Layer 8 of a small transformer language model trained on English Wikipedia (16 layers, counted from 0, width 128).
A neuron adds its activation times its output weights to the MLP's output. To switch it off is to set its activation to zero at one token and run the rest of the model.
A neuron's activation on a vector x is SiLU(gate . x + bias) times (in . x + bias), where the dot is the dot product.

Input weights of the MLP neurons that the questions are about. A number n stands for n times 0.0086.
n32 gate (bias -0.035): -29 53 -18 10 14 34 -10 -26 34 3 42 -20 11 15 6 -2 39 7 -24 5 -20 -10 -25 4 7 -32 -13 13 4 -10 -28 30 20 -39 -28 -29 -29 24 -42 15 5 27 35 10 -19 3 -2 18 53 -19 27 48 14 -13 57 -11 -23 28 -5 7 -20 -2 16 65 -33 30 -11 5 62 11 3 -14 4 33 -40 -10 -4 -30 -8 20 -6 17 -40 -9 0 67 23 -17 -41 -5 6 7 -44 -31 46 -15 -27 3 7 33 21 -23 -50 10 -3 -26 -4 14 -6 8 16 26 -48 -38 26 15 34 -27 18 16 -32 11 -23 -48 6 -24 68 -13
n92 gate (bias -0.212): -24 -29 -40 -21 26 15 17 21 -4 10 -2 34 -1 -27 11 -11 -1 -25 13 -4 12 -8 -17 2 13 5 6 13 17 12 10 -15 7 17 -12 -42 12 3 -15 6 13 5 -13 4 20 30 -27 42 6 13 32 13 1 10 -6 -6 -12 -30 2 30 -16 -14 -40 -40 26 6 14 3 33 -20 3 9 10 19 -17 20 8 33 -30 -1 -25 -28 2 14 -23 6 -1 -23 -16 3 -37 -28 25 -26 -3 -1 16 16 -20 37 24 -10 -26 -8 -7 -38 -25 -18 -22 72 6 21 -7 -34 47 -1 -24 -37 27 50 -8 -1 -7 -25 -11 11 19 7
n156 gate (bias -0.062): -4 23 -15 10 -11 -31 5 8 -7 45 -14 -31 18 -1 -5 15 -14 34 43 52 -27 23 -47 8 -8 19 4 -6 -9 -7 -7 -5 -2 -11 18 12 5 7 -4 30 -6 5 -4 16 4 -39 35 -19 11 -27 38 21 -9 5 -10 38 -9 -27 -12 -33 0 -8 17 0 -21 -34 26 -6 4 -27 4 -8 -3 -2 17 48 -29 14 -6 -14 12 45 22 9 10 -8 -17 10 34 8 16 1 16 -8 12 -36 -8 -23 5 18 2 17 -7 11 -29 20 14 17 -13 2 1 25 -6 7 -23 20 -35 8 -1 6 -43 21 38 -24 -14 29 -15 4
n212 gate (bias 0.037): 4 11 2 -7 -12 0 1 15 -7 -10 0 -6 14 -6 3 -7 -4 9 -8 9 2 -6 3 10 10 -4 -5 2 -5 4 -1 -7 3 4 2 1 1 4 -10 6 3 -9 -2 3 -1 3 -10 -1 -1 3 -2 1 0 -4 9 2 -2 4 2 -5 -9 2 7 3 0 -2 3 -3 0 9 -4 -1 7 -5 -3 5 1 -7 5 -5 1 -2 -12 -3 -11 -1 3 -13 1 3 4 2 3 -10 3 11 -2 -11 4 4 11 3 8 -2 0 -11 6 3 10 2 3 -4 2 5 4 4 10 -1 0 13 -3 -2 -6 18 -5 7 -1 5
n231 gate (bias -0.310): 29 2 -1 -8 -26 7 -8 -5 -23 -3 -44 -7 18 13 35 -83 -30 -17 17 -28 -4 13 -58 30 8 5 33 -26 7 19 13 -35 -41 4 -2 21 -31 25 22 -1 -2 2 16 15 -33 -21 -10 18 15 -21 -25 -34 95 8 -34 62 3 2 16 33 10 26 -16 -18 -86 -8 -20 -23 -29 -4 -9 -1 -1 -3 -65 39 -23 17 -40 -45 -1 6 -15 19 14 19 -16 -2 7 1 -17 -36 18 35 2 -4 -13 -18 -1 -7 34 -47 -13 7 36 13 50 52 -1 -14 2 -25 15 38 0 8 18 21 10 -12 39 -9 -14 -42 32 -29 19 5
n587 gate (bias -0.124): -10 33 -50 -1 -20 13 -35 -21 -27 26 6 -27 2 7 -35 15 30 -10 -39 17 -8 -18 -15 -16 -2 -6 -7 51 -26 -21 -3 -1 -33 17 23 19 6 -9 -20 13 -10 -43 25 -44 24 32 -33 15 -1 38 4 35 16 41 5 12 25 22 3 -9 7 -4 -13 43 7 23 -5 -21 -16 -16 -74 27 9 9 -16 -12 -1 -1 5 19 -38 -8 28 14 39 -12 8 14 -14 31 -26 -9 -22 22 -20 40 -29 -5 34 -15 -5 12 9 -15 -7 28 20 -9 9 -19 4 -39 6 -32 7 -32 -7 -21 35 12 -62 3 -7 -2 -45 11 -1 -17
n32 in (bias 0.022): 12 -3 34 17 21 -18 -49 31 16 -21 4 -11 19 -23 14 -8 -8 12 -2 -21 13 10 -15 -27 19 20 -23 -12 -12 -59 13 6 26 6 1 3 40 -15 -21 3 -14 38 -3 -7 1 -15 -40 -16 7 19 8 40 -20 -8 14 18 6 -3 -9 3 -8 -6 8 1 40 -15 -3 6 49 1 -14 -21 21 51 -11 10 -1 2 -6 -15 -3 30 -1 11 5 -43 14 12 -26 41 -7 10 -5 29 2 0 -17 0 39 33 32 35 12 23 -14 -27 -1 -21 -14 -15 43 27 -9 -12 8 -10 -11 30 51 -28 37 -12 24 -8 2 32 -3 32
n92 in (bias 0.020): 3 -16 -34 -12 5 -4 4 -1 3 -12 40 -1 -8 10 -11 22 -17 -1 13 34 -56 -7 -9 1 -11 -21 -33 -18 26 24 3 43 11 35 18 -16 -28 -19 10 -2 3 -37 22 6 -10 22 -24 18 7 -18 11 -29 -17 -20 5 -9 27 -9 -40 -2 -3 34 -40 -2 10 -1 37 50 10 -37 4 39 18 2 -20 16 -35 -12 5 2 12 7 35 46 10 1 39 -31 19 -51 11 8 22 -20 19 -13 31 48 12 -10 25 4 -27 -22 20 -16 14 3 -45 -8 -8 1 -19 26 -30 -4 -40 23 -39 -32 7 20 -7 -29 2 -3 3 26
n156 in (bias -0.020): -6 2 -9 12 -7 -16 -4 9 25 -22 -4 1 9 6 1 -10 4 31 19 -22 -7 -1 -13 -8 38 -36 32 13 2 -35 -6 28 14 -12 -56 -10 18 -28 -28 -4 7 -28 -21 -1 -27 20 -28 5 22 -16 -4 4 -1 41 17 -30 11 -6 29 13 -12 -12 -34 -9 11 -26 -9 25 -14 -22 12 10 19 12 11 5 8 14 -2 -16 10 21 10 -34 17 -10 -2 35 13 -15 -2 -4 27 -9 -13 -13 45 -22 -35 -19 8 -31 -35 -1 -2 -26 -27 -13 -8 -9 41 -17 32 3 -12 9 7 2 -9 -33 -3 21 -8 34 27 3 12 -11
n212 in (bias -0.303): 0 23 -10 11 3 -28 11 10 -6 -2 -18 -18 6 -71 3 -23 -30 3 21 21 22 14 -5 3 17 32 5 16 -6 11 -21 5 -44 -30 8 14 8 13 7 -20 41 -5 7 3 -11 -39 7 10 -19 6 26 19 10 -19 25 -26 26 5 -3 -54 -18 -8 -5 46 3 -36 -5 -33 -2 12 -3 14 6 -9 -4 22 -11 2 7 -1 3 -20 -37 -22 -49 24 1 -70 1 -10 16 32 1 -49 15 22 -21 8 -16 -17 11 2 6 3 26 -29 -4 -16 -3 52 -4 31 10 13 25 1 -1 -58 8 4 -2 -22 25 -18 -8 3 21 26
n231 in (bias 0.036): 5 -32 -15 45 -13 6 -3 -13 9 -14 -26 3 -16 -9 2 -3 -11 -19 -7 18 -27 21 19 -36 38 8 16 33 -8 0 31 -16 5 3 -7 -28 -4 -47 39 -30 -6 -31 -12 -9 -24 2 17 -32 19 -4 -26 12 -1 -2 -14 -28 -19 2 -9 17 -5 -6 15 49 -19 -6 27 13 19 -9 -20 0 34 6 31 1 -50 16 -3 -3 7 -44 61 5 -3 -8 43 -24 32 -19 -20 3 6 14 25 29 37 37 19 -22 8 26 -14 3 32 -11 9 19 -56 -7 5 -17 -34 -1 -8 -22 11 -11 -23 19 18 9 4 0 -22 20 -2 -16
n587 in (bias -0.009): 34 13 11 0 -17 -17 -23 22 -9 -34 12 -3 -38 7 -25 13 16 -24 4 -2 18 -42 21 6 -26 -37 11 -45 4 12 -26 -12 16 3 34 21 -14 -43 22 5 -42 -28 13 -19 15 -16 -1 -9 -31 -37 19 -30 -26 -45 -7 -2 -17 -20 24 11 -9 18 25 32 10 -10 19 -14 -22 -33 4 3 -47 8 -8 28 -3 36 4 27 31 -1 21 -10 11 -24 -2 -39 -1 -7 -28 -28 6 33 14 -1 29 -18 -29 -6 -1 -2 8 3 51 -3 -14 47 -1 -15 12 -13 -17 -10 0 13 -1 -2 -3 -3 -3 10 1 -5 1 -20 -27 -9

Output weights of the MLP neurons that the questions are about. A number n stands for n times 0.0077.
n32: 26 27 7 21 -7 69 -48 -11 -36 -27 -16 38 -62 -23 -30 17 21 -16 40 85 74 2 36 -35 8 55 18 -2 22 88 42 14 -9 52 56 20 10 23 -69 -15 31 -34 -70 31 27 47 -38 29 -56 -14 -30 -40 -18 -40 -61 -22 -12 -8 48 4 3 17 -9 7 -25 11 32 14 -20 -21 -39 80 -9 12 17 -6 12 55 41 -18 25 37 -25 -8 -27 7 -62 48 21 -24 26 11 -9 -30 45 -17 -20 -2 46 3 -23 -15 42 -64 3 -2 30 21 -29 -20 61 -38 57 -67 -2 -28 -13 8 -27 43 -36 -34 -34 4 -35 30 12 8
n92: -19 -14 -23 22 60 -36 -4 -67 -8 20 44 1 -50 -17 -5 -64 15 16 12 -2 25 -35 7 59 -18 -31 -61 6 13 -7 -1 10 -3 45 15 -34 -39 -20 20 -23 16 43 20 -39 66 31 -35 -13 0 6 2 -8 -17 -23 20 13 -11 -25 -5 26 -38 -31 -13 -82 54 -45 15 13 10 -23 -26 83 -22 42 -87 0 -78 32 0 58 3 5 23 -11 -32 43 -83 -31 -50 -24 -15 -23 28 58 11 31 1 -4 4 86 33 -14 -16 0 -9 -59 -21 9 -23 15 -13 -27 -12 -22 7 13 43 -13 -12 -31 4 -4 -8 -41 30 16 -51 46
n156: 19 39 -17 8 41 -21 -6 -19 7 -20 -32 -30 -3 33 5 -32 23 28 7 -28 -24 -42 -17 3 -37 33 -8 -7 -7 6 -2 15 29 -13 26 39 -49 14 -6 11 -23 -21 16 6 -34 13 45 -33 26 -22 36 -14 1 -15 -45 38 58 6 -19 -26 -64 40 8 -31 25 25 -34 -10 -30 -7 11 -27 -25 -64 60 7 -47 -35 -12 27 23 -36 4 33 8 -30 6 0 14 -7 35 23 16 17 37 -31 8 21 24 -15 -8 8 39 -7 10 60 47 50 -71 30 -7 -1 39 2 9 17 -41 -18 -8 -13 14 64 33 -66 -24 3 -1 10
n212: -10 1 -12 26 -15 -27 20 -11 -1 -17 -13 -9 9 -45 1 -51 -39 14 31 35 31 -27 6 3 44 2 20 -3 -2 10 -14 -2 7 -13 22 22 -16 -12 -12 5 0 -12 -9 -8 -24 -9 -26 26 -7 1 23 -1 4 21 52 -11 27 9 -39 -34 -8 -6 1 45 4 -4 7 -49 4 2 3 22 19 -9 -38 0 -10 -14 10 -41 9 -16 -45 -11 -29 7 -18 -34 -7 4 -1 -1 1 -37 5 28 -31 26 -37 23 -12 -30 0 -7 11 1 4 -30 -17 -16 2 -28 1 19 6 -12 -16 -12 28 -4 -28 19 36 3 7 -15 37 3
n231: 8 38 -6 19 -5 -27 -4 16 -66 37 91 -54 50 -17 -35 39 30 41 61 -45 32 -2 22 12 19 3 -4 15 -20 -17 10 -4 -1 8 32 -25 -7 -25 -31 -22 -21 42 -11 -62 52 -17 -30 -36 18 5 23 -9 -94 7 25 -55 17 -4 19 -34 -26 -1 50 38 34 8 45 51 7 18 -41 -71 2 15 12 -25 -19 40 -44 28 65 24 2 -18 15 -18 19 -19 36 1 1 -10 -23 9 25 72 50 -3 29 -42 -36 32 -47 28 -20 35 32 20 44 -48 8 0 -12 43 -3 6 11 -2 38 77 3 -33 -7 30 -18 9 3 9
n587: -18 -42 -24 -57 17 -17 -7 -28 60 65 35 33 -4 8 10 26 57 63 -18 -47 18 -17 76 13 -36 -9 -41 65 -7 -58 23 -37 -11 2 11 36 -21 22 66 8 44 22 29 1 -42 -34 27 63 27 9 0 4 -17 82 36 -21 36 -10 74 -3 -8 -58 3 26 19 -12 -59 1 15 3 -1 24 -36 26 18 23 24 -10 -23 39 -13 -51 48 37 -1 8 14 54 10 -35 40 7 -51 49 11 -7 -41 21 56 -1 43 -67 -44 -35 -26 -29 -17 2 -22 -20 -13 -6 -37 25 -23 -44 -3 -14 21 -15 9 6 -14 8 -11 -18 -5 4

Each question names a token from some text and the token that comes next. It shows the vector x that enters the MLP there. A number n stands for n times 0.041.

Then comes g, the gradient of the next token's log-probability with respect to the MLP's output, scaled to length 1. A neuron's effect is roughly proportional to its activation times (output weights . g). A number n stands for n times 0.0036.

" for", then " Children"
x: 30 -2 1 -29 26 40 9 33 1 0 16 -1 36 17 23 27 35 -7 -18 -18 6 5 -56 15 -26 1 11 22 -34 -28 37 -8 29 28 -9 -37 -1 25 -52 -13 -37 20 15 20 23 21 43 -42 -17 -15 -6 -24 21 -60 6 14 -42 -6 21 -10 6 -36 2 -19 3 15 12 55 7 25 14 -51 3 -14 31 -3 9 -28 6 16 10 29 28 48 23 -48 12 42 26 1 30 -43 3 19 10 -27 20 -38 14 -6 19 42 16 21 11 -4 4 24 -3 16 -1 9 6 -14 -20 -22 4 -8 -15 -7 -1 23 -59 -3 4 20 -22 12
g: -21 12 12 6 -16 23 37 27 10 2 21 27 21 -16 -30 -9 -46 -27 33 -11 -8 -35 -17 19 -18 7 34 23 -4 -6 -2 -42 20 -3 -10 21 -12 -29 47 1 29 3 65 4 26 -25 30 -29 8 22 22 2 34 -39 8 -29 -2 -4 -17 52 11 45 -7 -37 19 9 4 -5 5 -2 20 -6 -9 30 24 21 -20 -11 -5 10 -27 12 48 -32 -22 -7 37 44 -74 39 7 -25 -25 -22 -2 -13 -6 20 -28 9 28 -16 -1 31 4 -21 -3 0 56 -29 -30 53 -38 -16 2 15 -11 -6 -29 -2 21 -16 3 -1 -33 -8 -21 13
Switching off which neuron hurts the next token most? n32

"y", then " We"
x: 31 -53 16 -10 14 23 -9 1 5 13 34 -17 3 25 13 14 47 -13 -14 -15 -28 7 -40 25 -1 16 -5 12 -29 -26 9 -12 12 37 -10 -18 -32 14 -59 -4 -27 8 8 -17 15 4 46 -12 15 -21 -25 -6 24 -46 -2 -17 -52 3 53 45 9 -15 -9 -53 -7 7 -13 85 -9 -10 -7 -42 -12 12 18 -9 -3 -19 -12 41 9 20 17 44 31 -17 2 47 22 -2 15 10 7 11 11 -21 41 -19 40 -14 -6 45 -4 4 -4 -6 9 12 10 11 -4 -20 14 -30 20 5 19 17 -22 -19 -9 9 -63 14 -8 14 -22 -3
g: -5 5 11 -49 -38 -1 -20 41 -11 10 10 35 18 32 -23 -15 -41 -45 41 -30 -5 -31 13 43 42 8 -1 11 -23 -12 7 42 20 -14 2 24 -6 -11 -4 39 12 29 -9 3 -13 4 -16 -7 -1 11 14 7 10 52 35 -43 -29 -4 19 -17 8 -22 28 22 8 -5 -23 34 55 8 4 29 27 -30 -34 9 0 -48 29 -21 25 21 -15 20 -27 -8 31 -4 28 36 9 -17 -10 10 -30 -13 2 -8 3 12 -12 -61 24 -28 -27 17 -6 4 10 -37 -43 -5 13 -22 -57 -17 17 45 -4 -15 -38 -27 16 -26 -1 12 -22 -1
Switching off which neuron hurts the next token most? n212

" many", then " years"
x: 24 -18 -5 -18 12 70 26 20 -28 31 9 1 39 28 25 -9 58 -7 -13 -1 -11 20 -42 35 -21 16 8 10 -22 -12 11 -13 5 18 -1 -4 2 21 -43 -22 -26 -1 38 -14 16 12 37 -28 -18 -4 3 1 50 -15 -15 -5 -54 -2 36 48 34 -4 -1 -35 5 10 -31 54 -12 5 10 -30 -10 7 -6 -4 -16 -22 -20 39 -9 33 29 35 11 -20 32 48 3 -18 -2 -17 5 13 14 -33 25 -58 36 -8 20 51 7 19 7 -25 -29 35 8 15 -11 15 17 -18 -15 -25 24 5 -17 -9 -13 4 -43 -12 -7 18 -16 11
g: -27 58 -28 12 -5 -16 8 -4 -1 -10 -14 0 22 -2 -33 -27 17 -8 -25 19 -19 33 -10 11 29 20 0 17 34 25 -28 2 1 -21 11 -22 -33 0 37 -4 -1 -38 -14 -14 -37 26 -1 20 33 55 -10 -38 43 9 24 28 -5 5 6 28 -18 25 19 -42 -6 1 -5 6 13 -23 6 4 10 -33 -30 14 -20 4 7 11 -22 -35 -25 37 -18 29 36 32 39 9 -42 5 26 30 -4 -27 -26 16 -1 7 -8 -23 -20 4 45 -21 0 38 -4 -18 -6 1 -39 12 -10 11 -17 -17 -49 -47 -12 62 5 -51 -13 -52 9 42
Switching off which neuron hurts the next token most? n231

" the", then " Su"
x: 18 -17 14 -22 34 69 8 14 2 23 35 -14 15 31 -6 -1 43 10 -24 -6 -6 -3 -2 42 -33 20 13 21 0 -19 1 -9 7 23 -12 -28 -15 45 -76 -13 -32 24 8 6 31 14 22 -46 -9 -2 -6 19 18 -7 -16 -13 -45 -15 46 27 46 -13 -1 -53 -5 18 -28 44 12 5 12 -22 -16 -12 31 5 16 10 -28 44 -9 6 12 35 22 -13 36 26 14 -6 1 -15 2 19 19 -38 35 -61 30 7 30 33 22 36 -4 -10 -10 24 1 -6 -3 14 17 -34 -19 -18 18 5 -25 11 -3 2 -46 -16 0 19 -10 8
g: -14 14 -11 -22 -32 -43 -13 29 -17 -46 -8 -12 -18 21 10 -1 0 -21 -17 45 2 34 2 28 -18 44 8 17 -12 10 16 12 -9 1 -10 16 -12 20 -19 -21 34 39 -34 41 23 -36 -4 -10 26 11 28 6 -12 -10 17 23 -8 25 15 20 -13 -51 -8 17 -25 -41 36 25 11 21 36 -27 -1 -55 -16 -20 22 5 -9 -24 -15 -22 -23 29 -54 -23 60 13 -16 -27 55 -45 20 -25 -21 7 -6 3 17 12 4 11 19 24 -5 58 24 -2 -18 -33 36 5 26 -20 36 5 36 -5 32 -30 0 -33 0 -5 8 22 8 18
Switching off which neuron hurts the next token most? n92

"arma", then "cy"
x: 10 -60 -10 -2 14 53 5 41 -9 32 32 1 1 20 11 20 22 -7 -5 3 -25 6 -41 3 3 -14 -19 9 -4 -24 -6 -16 2 9 -2 -64 -13 21 -12 11 -18 24 18 14 8 1 27 -28 12 -36 12 -7 -18 -33 -17 9 -34 13 28 21 14 -24 -34 -40 -5 27 -11 56 -17 0 18 -30 22 16 48 -22 9 -22 -3 33 -18 29 33 35 16 -27 25 37 24 9 7 26 0 12 27 -22 33 -45 31 -14 6 51 -12 19 -5 -5 3 17 20 22 1 1 7 -20 15 7 5 16 -19 6 -4 1 -73 43 -12 28 -65 11
g: 9 6 -23 24 24 -34 5 -13 3 -44 4 25 24 18 -31 -47 -53 -7 2 43 16 -8 -14 -30 -10 22 -27 -25 13 -6 56 -21 20 10 41 -22 -8 -33 -2 -2 -30 8 11 -7 -32 18 -27 -25 -55 -2 0 34 -33 40 32 18 -14 -37 14 9 -22 17 -3 -8 -6 -8 -12 54 -10 -4 -28 -25 6 4 -12 8 -9 2 7 2 -3 -19 1 -7 18 49 -64 15 17 -23 -49 0 -10 -24 -17 -36 -1 4 -4 -3 2 7 -17 12 22 79 -18 5 19 3 14 -24 -54 -13 -1 9 21 -3 -15 -30 -14 -39 -27 -13 -38 17 -7 28
Switching off which neuron hurts the next token most? n92

" Po", then "mo"
x: 32 -20 -2 -20 -2 24 51 16 46 8 48 -9 22 37 -1 26 37 -37 -12 -15 -9 16 -26 12 -20 2 -25 1 -3 -25 2 8 38 42 -30 -61 22 40 -23 -35 -12 5 24 -15 -10 17 43 -42 9 -33 -12 6 16 -19 0 -35 -39 8 20 4 29 -25 18 -38 8 10 -29 49 -23 6 18 -44 12 15 26 -3 -16 -3 -13 24 -8 30 12 32 23 -35 13 45 36 -13 -5 -18 -6 -5 12 -24 29 -36 23 -12 5 47 15 32 -11 -13 -3 21 31 -13 -9 12 0 -31 27 -12 -1 28 -32 29 4 -31 -34 -8 3 -9 -15 -20
g: 23 39 -35 36 -34 29 -21 15 47 -21 29 26 13 -21 -12 1 -39 6 -65 -28 14 -2 -3 -34 -36 13 51 19 39 48 38 -17 2 -8 8 19 -22 -21 -34 -20 1 8 -8 26 0 7 -35 29 8 12 34 3 -35 -1 -27 3 -9 -20 8 6 13 -41 20 -49 -53 3 -6 -4 -15 10 -8 -5 6 3 7 11 11 -56 -23 -10 22 -14 -29 4 -8 -24 -20 -19 13 -4 48 -6 -8 27 6 -19 -8 -40 6 -28 -6 42 23 -10 2 -9 40 31 18 -5 -14 -21 -5 -28 -43 12 -10 21 -48 18 -19 6 -17 50 -6 -1 19 17
Switching off which neuron hurts the next token most? n32

" on", then " pract"
x: 42 -5 19 -22 20 46 8 25 -8 48 21 -8 22 37 -8 12 28 1 -36 -14 8 -7 -30 33 -25 -1 7 20 -26 -44 39 -29 -3 47 17 -26 4 21 -57 7 -19 19 21 0 -1 40 21 -58 -26 -15 -15 11 3 -19 -13 21 -33 -16 19 1 -5 -10 -17 -42 5 29 -15 47 5 10 4 -25 -5 0 26 13 17 -29 -10 36 -24 46 15 40 15 -42 15 37 20 -14 4 -34 -8 14 22 -26 29 -30 33 -15 27 44 22 9 1 -31 0 5 0 17 3 19 18 -23 -11 -52 20 -5 -5 -7 7 28 -55 10 2 18 -16 0
g: -7 -2 -8 -30 9 11 -16 -13 -42 -25 11 19 39 19 25 19 18 -1 -15 5 -25 -12 36 4 7 35 13 0 -8 -46 -35 -9 2 13 -37 5 -1 -2 -3 -7 34 -15 50 21 -39 12 -6 -9 39 3 -9 -23 -13 9 -13 -31 4 -13 -2 3 44 -29 -8 -6 -17 13 46 -18 5 -33 38 -4 -12 -21 13 21 -27 -12 -2 18 9 18 -5 2 -2 -12 -22 -57 -24 14 -2 26 14 6 47 37 -67 36 15 42 24 -9 17 -76 -19 -36 8 -35 13 16 -1 -2 -11 19 28 -7 -8 -42 -11 3 -62 -7 2 -9 41 6 -40 43
Which neuron, switched off, raises the next token's probability most? n587

" world", then "'"
x: 9 -33 13 -19 -13 52 -3 26 7 5 20 -17 1 30 13 12 50 -13 -17 -12 -29 20 -68 22 -31 13 0 19 -41 -2 -22 13 -20 29 13 -30 -12 35 -58 -20 2 7 6 8 -11 24 7 -35 -14 -20 -12 9 27 -25 -30 -17 -38 3 43 36 27 -25 -2 -37 7 18 -30 46 -2 -5 -10 -11 35 -23 19 -31 -3 7 -17 13 -30 35 15 34 17 -29 34 25 13 -1 13 4 1 -3 4 -30 29 -29 26 -17 3 51 13 19 9 -7 -9 34 20 -12 6 -7 18 -25 22 -5 21 20 -11 14 -1 -17 -68 2 -30 37 -53 -3
g: -10 48 5 51 4 -12 41 0 -26 -51 4 5 -28 9 6 25 -30 13 4 34 -30 -16 -25 -29 10 -30 -45 -1 9 7 -8 -28 17 -28 -9 5 9 12 -6 -27 14 16 -17 11 15 -44 8 -9 -2 -2 -16 10 18 -25 -1 18 15 -23 -8 -23 -17 15 14 5 -11 30 9 -26 7 29 -46 9 79 -16 14 -31 1 6 3 -57 15 14 -44 12 -5 -8 39 34 -6 20 -31 -10 5 -24 25 18 34 -35 -37 -13 11 -6 -16 -22 -43 31 7 -21 25 22 69 35 -3 35 33 11 -6 -15 -18 -24 42 1 17 -3 -40 21 -12 7
Switching off which neuron hurts the next token most? n587

" Native", then " American"
x: 17 -36 -7 1 14 48 18 15 11 22 9 9 14 46 0 21 57 -29 11 6 -14 4 -31 33 -36 26 7 28 -26 -2 20 2 -5 17 -39 -14 17 26 -42 -20 -17 10 22 9 5 7 22 -26 8 -37 -13 25 34 -19 -20 -14 -36 -7 46 32 8 -20 4 -49 13 -5 -26 69 -8 6 3 -27 -9 24 18 -30 0 -16 1 39 1 38 16 51 31 -50 1 33 12 -11 4 -6 -15 -17 1 -2 21 -24 38 -10 5 66 -10 17 -11 -2 -25 20 34 6 -14 2 12 -32 22 -12 -4 -3 -21 34 12 4 -58 1 -17 -5 -40 -12
g: 31 30 -9 1 17 -4 -14 -10 -12 -18 -25 5 25 -24 10 15 0 -28 -55 -13 -6 -19 -19 8 -46 29 22 0 -14 6 33 23 1 1 4 -14 15 -18 24 17 10 -18 19 15 -25 27 -26 18 21 17 20 27 -7 8 -7 -9 23 7 -51 -32 44 -68 -13 -18 -86 -20 -21 8 -10 28 10 -38 23 -12 -3 -26 -5 19 -3 -49 19 38 6 7 31 -24 8 -34 -38 -41 -44 -24 18 -6 -3 10 -1 -16 48 4 33 -8 -16 -12 40 -14 -6 15 -16 -34 -2 6 -14 -34 -26 -21 6 -17 27 5 -15 22 25 -1 -12 -58 37 -15
Switching off which neuron hurts the next token most? n92